Layer 2 of a small transformer language model trained on English Wikipedia (8 layers, counted from 0, width 64). Numbers have three digits each and are written without spaces.
A neuron's activation on a vector x is GELU(weights . x), where the dot is the dot product.

Input weights of the MLP neurons that the questions are about. A number n stands for (n - 500) times 0.0014.
n4: 645667439516471615356526482307393394790641449377252597443416528635387484591478546543516529398599452436502674639367544364527566523522816328604423420554471597598521605479445550533370526599203567
n5: 510324405539484489478447503506555505551506357564359378405565461769509619477654785513174310361351428526563348603471494463609369328540539385404509564345574405695540591541582439517773611563603634
n24: 491223551536619767558649404430318354389508560507498493371626429606302419643357437512427435530479458555470482490574591554498478467432585886603391747311487602501584817490555452444522503492351516
n27: 435635461374756428229558443581522473401335370511430473270477557592692485347554548356546599535463091467648559601354473737502356630704568692636596556665330705464446479460678622369538559323334393
n36: 670327611519735351598870470610522268471445257580545303525502667353514605361231425432623444513668473509416667673497340716482511596505479545638493684271442491577663496479392456541456495352275630
n40: 428534223680728618561515587657251450472490692546568334556459560703754553444397555725471530561609272423515478522305618569511529370412595578620470462407339466414415545420469377462264502568253593
n54: 550467407644427396567636254337390404520455778606250730164645404548499705247549505699295284361417523538525303382424375652387658419594457616500610705331769341339737644368203561528853545452701474
n57: 536395546596560481566597290527355357549525560492548807379393468486450516455465368612384416611522499313440591620721518447561613591441676555564531618576461499585434534406469417549174494454647362
n59: 633577594561478528561272421429535440456558401375449415325407583618823499621527685576350436547211385398338813578518544570466428634361575663470539570346675553353572533420372344218414357503570558
n79: 641439621427406686338443582300403577646597619466270390510418421535610576454491709419302176487437613563539711582429874447323556520482409560555685620362538639370689452401250385395717466784525214
n88: 495458520556489485594646404508460322519292339729459329373570510591641625461573431701325480335450493511599688516636488526596459209356522655463492477405652363463494675323587392339663485412489665
n96: 683828432684308514405473425468384661373569566590623465504402431825607461593575773837181694229195670288547311339606379512523406048798895398456667317232520636451538744288372596372516290426275525
n102: 304703251558647684378602250448397350615570724546500564487450484631630485475383460499680616541338525253485571513431563481569583323536404589721389600455347496699567509335604606520398494534591580
n107: 677349383604309434493651551510413714470630676749388455395330420870328192406386511409350320402621350364634761730233509722309403372862376383542713532667433620333582533341201565707546419716523399
n115: 470480334626666668527546752360243571565706471558407440544420453479541324400248693344293467495923479525443537575752461425352473428536575525532594538221327432630425518465177578640558519230379555
n116: 527465484524473387382635437561666277419660488784777451394528240576405505279520407605419477232481478572621479547534577538554288388484425766433578518226518438473311845424558489416627619458514570
n130: 270482615364745619523538489623556389337460743366438586442386511466478501513460476419547436454493420543634509575601556756704545388627293651585666270545451163502495416395525515373552242653575432
n140: 520713244440455963706422230478610540539493525603467489353486512496430685448578585501470489311626309478343382382584350755523369532764436573840560371246472531631404546326526503477485529471423400
n142: 275553337556663695469380638560369536438633348565490690639249393596562551291406537418366505668518653154399400715659566475553510446547211718462520633612296598655554632317527557337486236746463350
n147: 327471441424596836381619499376581582334680492644241421573365616550328735500355611493552657478430431431617314448466451388301585377393267709395537629391522430723619480422478778456495430492375637
n148: 551434745667620653613500343538510511367651455372419553261554464406343410190501711428529494571575473538285560401474368600510476444490316503639680626522255698495446343628583831288787138306450495
n155: 765371450404631588515576578476541799505448561657527653563636502370324628484365471645395404320552555544261485716432479539367350304424493720455497472624590428756367713410430412557229342532368574
n158: 564371547473535512450360514549423510629698535679529405268524460761554290224452649413489285485242386493599743664334544672330441575710450456618616360675461567514498774413278466597365610545538426
n160: 658579273470615566603588520488613515487766452484163440332555428301365695481661452427489372504448637391383425643408473583512339468754402651532673328526375545608516790506174663554490462331412670
n162: 634583077419352424555369543437484476435328564522539376510527525543774621573704431711482606607584361424472501662636411528485374520348506583471396689441524262510311543504545598549614601459583453
n166: 412509591539437524584543595435319623603593475651283406368504516495598529595489510540315408508802598578590385636751622377406320456577639566529366661241522340514463488529434632424478546396440348
n187: 312589500475804516524405791598373523605555395520337633380572399387507302381394524713392466589568430524322456484561632463459392358636507565514466692244468514515493448469524471385687578445662356
n188: 392528693576401558312399491388471535609605513423444535442431483402450560631285492438414516547485668528452726525512494392701728447588531386492563550454449600548471452504388597385453460559401505
n213: 439560359643478546529427696591406521375591460801444450602718377466595412347600573723567358713455615506444476524312419528418335640509379647686416546257502491384717564411337568424423489368760479
n216: 488719381407556810393424526493552607338460551484226441509146673557684292463468502645409403267445427398354536543366519349443677637689659594361597420547456487670490760378434400449346355746372466
n223: 577415413440456513530567660449288511402517419510425398505291501558337567460524672583391514365584505470500512576824468850310483592496445188278625639513479369775547676457485401756515497469635504
n229: 373559391537570484350641501343356396489556321676454552341707319586509395534381585546553401385551436668661541426446397476411509347547563399457825431712680494500479593624359428455555486494441476

Each question shows a token from some text and the vector x that enters the MLP there. A number n stands for (n - 500) times 0.011.

"ed": 549539492389526448568496610603611507471511463588486568516542518400514450426435150581465589460525561617461485526287518518444550437451490370455399504617504576560535552710455384528498521553560400
Which two neurons fire most, strongest first? n155, n187

"aul": 531471532521426569589452467590424440468454498573579464544668541441505491368417260448523531488425581544563443458448481456551468486586578466647118519572472536502453374611601514530547598516553528
Which two neurons fire most, strongest first? n102, n213

"K": 418445544429539631492400493523489457423575486549446552712410406515448421610565371532495509527372630641601555542434518466486612549489512448494148402411498525408439559566631543548466493514631496
Which three neurons fire most, strongest first? n213, n24, n102

" She": 435411494412313577632573489542374527492554577471500468545450584512390640588599299516547531387545512557466579438405477532571560671612460397521363512509318524411363554388579553518467668475683456
Which of these neurons fires most? n140

" have been": 493451449485456455541678625625467450472517483486567337528515554585444506561492206519492650461470464641509424453475441584524528634463430268446530609478498437433619517621595468436532542388457558
Which two neurons fire most, strongest first? n36, n223

" as": 430463524452396469564510409577497519528511493517374507547349572470494406507424216626416524604482607636561400505474475565590610582482431189561533595547473500480588513603576526468521576484459550
Which of these neurons fires most? n188

"2": 505456457517530437538499404518549419591652511510498351523454482471521452693476484466618490529448540594690553467432504562577489546421351487340244503621508441592360470560577295522588680416508507
Which of these neurons fires most? n162

" short": 541502467378370512525517395578582467540401501520379437469584506468433502580474172542549571508507501637631462541567444494510625529528534526500533496502435511496557557682570246520520549520534318
Which of these neurons fires most? n24

", ": 543485556517386528584350598385504517568463538346388449539427478576624380597586490468345482614573513673607528386514571456590632565451396358452465507543553483441566496628616266385447568462495500
Which of these neurons fires most? n79

" In ": 480504459358421619593538507471467384394432557421298367618371530406534635618615398532525491561605483668579607460423615632377484574518428409504538530482488556423518469534568261509537540592550440
The most active neuron and its activation: n79, at about 3.6

"N": 373442386445609580486424514519515482508535561652510537681408630538397507593539407488498598427425511633569516413346495399544466501450505510412210465385578485507512530690636592580453486408527440
Which two neurons fire most, strongest first? n147, n102

" illustr": 456511356519495497589533540585497472485498515450482456520541557596473513566433288535473510342499481747426452498302434753704485623382470485463561572567447440478424439556584409489475528492400638
The most active neuron and its activation: n40, at about 2.4

" monarch": 513471452449536428382517381511446389505597458510595434474697548601529372600493232455465412516504410657450614394449514393640533473563594535620445479556541571475396406600650426530498488618535488
The most active neuron and its activation: n229, at about 1.7

".": 515596498458453490597408605426577638582703531525500486552559405485458433491523400467428591529457559549530482510421616506465497551533409268529281531510468382423535454682501301542459499645537411
Which of these neurons fires most? n79

"j": 420495463539474458579399525614461555478638461447461543618474495493572457597561415497494406539447563546526432539325560522547609579540430583581081457574413421490412444461547429545461583599502642
Which of these neurons fires most? n40

" athlet": 573364489581504577565516451454582506482525596559442401430631417500543618595542215505453505496570581614459524397394404473591506571663568577495573373488379511444420496572580298510461580357460520
Which of these neurons fires most? n160

"ation": 474575457476492533529519550513452505596489479534480492500660572411533382472489205560487547407445543692539407458374604572596485460462420437527256480504505627566452546709458491466463589462555436
Which two neurons fire most, strongest first? n187, n213

"other": 432547465651493538562484482485561406446500443514463432546642623430476572452390315658471638482482538589486501421435559426559485575609668388607187465532570414413444395594576449482559463560485474
Which of these neurons fires most? n40

"arn": 488466415608503532575462507586457456414538408573594572496457592580520452591470282475544521514524498724494506461462461449529584471490459593597114442525465490422433408630605440502470534491535609
Which two neurons fire most, strongest first? n40, n24

"000": 601489458471461459501557473431494503518513441539492554413640450563508444607590324451588361396401589724584504400569607514442471519495483412440295494593336443465479448628587388537518672553690462
Which three neurons fire most, strongest first? n229, n5, n116

"en": 428512527574501350669456557708539500516489545544562416471589537503465356444501203440438462478557680620456505548397544418606432448513441467481294447573448526537556587570495472488589590547472467
Which three neurons fire most, strongest first? n116, n187, n213

" situation": 444566481488518525568553557606354501471512460532583367513691551457602431489537211568471447399501518637547410547413599470570433426590492392490366443498447591414418456692500481623428445525598576
Which of these neurons fires most? n40

" Ul": 393373477328519513520388505513475394579527582460510537601481546543457575425498304442530487560389541681394565632430394376677570561447595470516392542548411596448493416546541402453562700578651536
Which three neurons fire most, strongest first? n188, n57, n102

" for": 552588503371511472468541457503463469526498497396509701605387470463485541615444210630488457568568507549602493432468429567519570574457554226596499492648484476472485449623379516444507529446658483
Which of these neurons fires most? n57

" | ": 380517615388382438564433521461517441572599468366473499590525577468654448686515713478545637441524582622540463488471539422470486611389488418421449534457465450494582450691471279415450444438553500
Which of these neurons fires most? n59

") | ": 471580486458393541629392509487490513577579438441534488598519395510541339731571644518383562506397685675531432511487500363508542520514502363501347522406508488410583546593426331362594488448519557
Which of these neurons fires most? n96

"024": 548455467577559478466507431535424442528560509576413479504538494452572385547566425560518459433407665621674500329497664527488434499389404458470312499638436469518448347524647351526519713381717487
Which of these neurons fires most? n88

"oto": 507444577463469500601441537534454524595522546536416365508647524479560439483540337495393412581346617644456451496391623433540490603500527438607117506530550539465513465570548488432493626465597493
Which of these neurons fires most? n213

"\n\n": 546633533470502517508528496424560493420576478362433515483296580326446455518513545583503658666536455710469433324486522484365449643467498445600417561589402469357424501705645543509503461462520451
Which two neurons fire most, strongest first? n148, n27

" international": 525498554385542483365590426413531444553557476465475529517687480499530549587441149545525425480465506675478474548432426474546496463478524470591475469492479467480487468717543433532564582404734474
Which of these neurons fires most? n229

" (K": 413399423408475597515310613440443569537577481470400553713483376484548354601507413340567539599578601714522523508614516393443626621477564458546415527416442552406427561542434510491431596389474566
The most active neuron and its activation: n115, at about 4

" cor": 619388392509595455470370431496427472491582497440628482506579445415470578544527253334515607583568426656573504587382549490697480544533556485539526433531504565361442394585598543478355542538555347
The most active neuron and its activation: n27, at about 1.7

" adapt": 512525314432509593545570474481469412491467418527488445461551598508466442555413199562560525493437510658415462544355487614723513475463473519617570490587530463480511460721590387507501481407470583
The most active neuron and its activation: n36, at about 2

" Bel": 386346411495494569566348459421454446522476536523567584633510529345515566554530288535620460505538481583463538586325407405736589406582519467596415585501319568428553494511472533505510625514583554
Which of these neurons fires most? n102

" meet": 500439481461533540505556517571395476453440479437499513553593508595516483726549210605600486534507514578539511344462455558548552375623399473637499340512477491457454366690575376555547385401495599
Which three neurons fire most, strongest first? n130, n229, n40

"ij": 479368484480508487474449628586467488454538501490435482554544473528512463554479304547419478478532595597513619529407645475517537568502467500640076501560467552380491511486581351537511635511524596
Which of these neurons fires most? n24

"5": 547417551443476463615629370377421461547557382409473484555503531553482398651427409595574532500467531680612519499479444511474564487493583387408159473573474504556449474633592380606519538573576512
Which of these neurons fires most? n4

"em": 518528433613560531530462402564445585509581523495562489523409512449458576544508337447551475516550456658544467400419520484530571612572605521601058425501521490424413429490545446449573651428577460
Which of these neurons fires most? n140

" | John": 412460572434406536647362534511424333462551533575527673617620460582447414534458338571471473544546682557483563461383466403689392525521568298569509503614415410426442507629585505451444498493496521
Which of these neurons fires most? n188

" that": 533577413536469512574547514585548560475624480542376473562470477359490438607616160488553497381572459592570503454421503631517449539514436255508530582514421522452408436541487476633501648484516486
Which of these neurons fires most? n107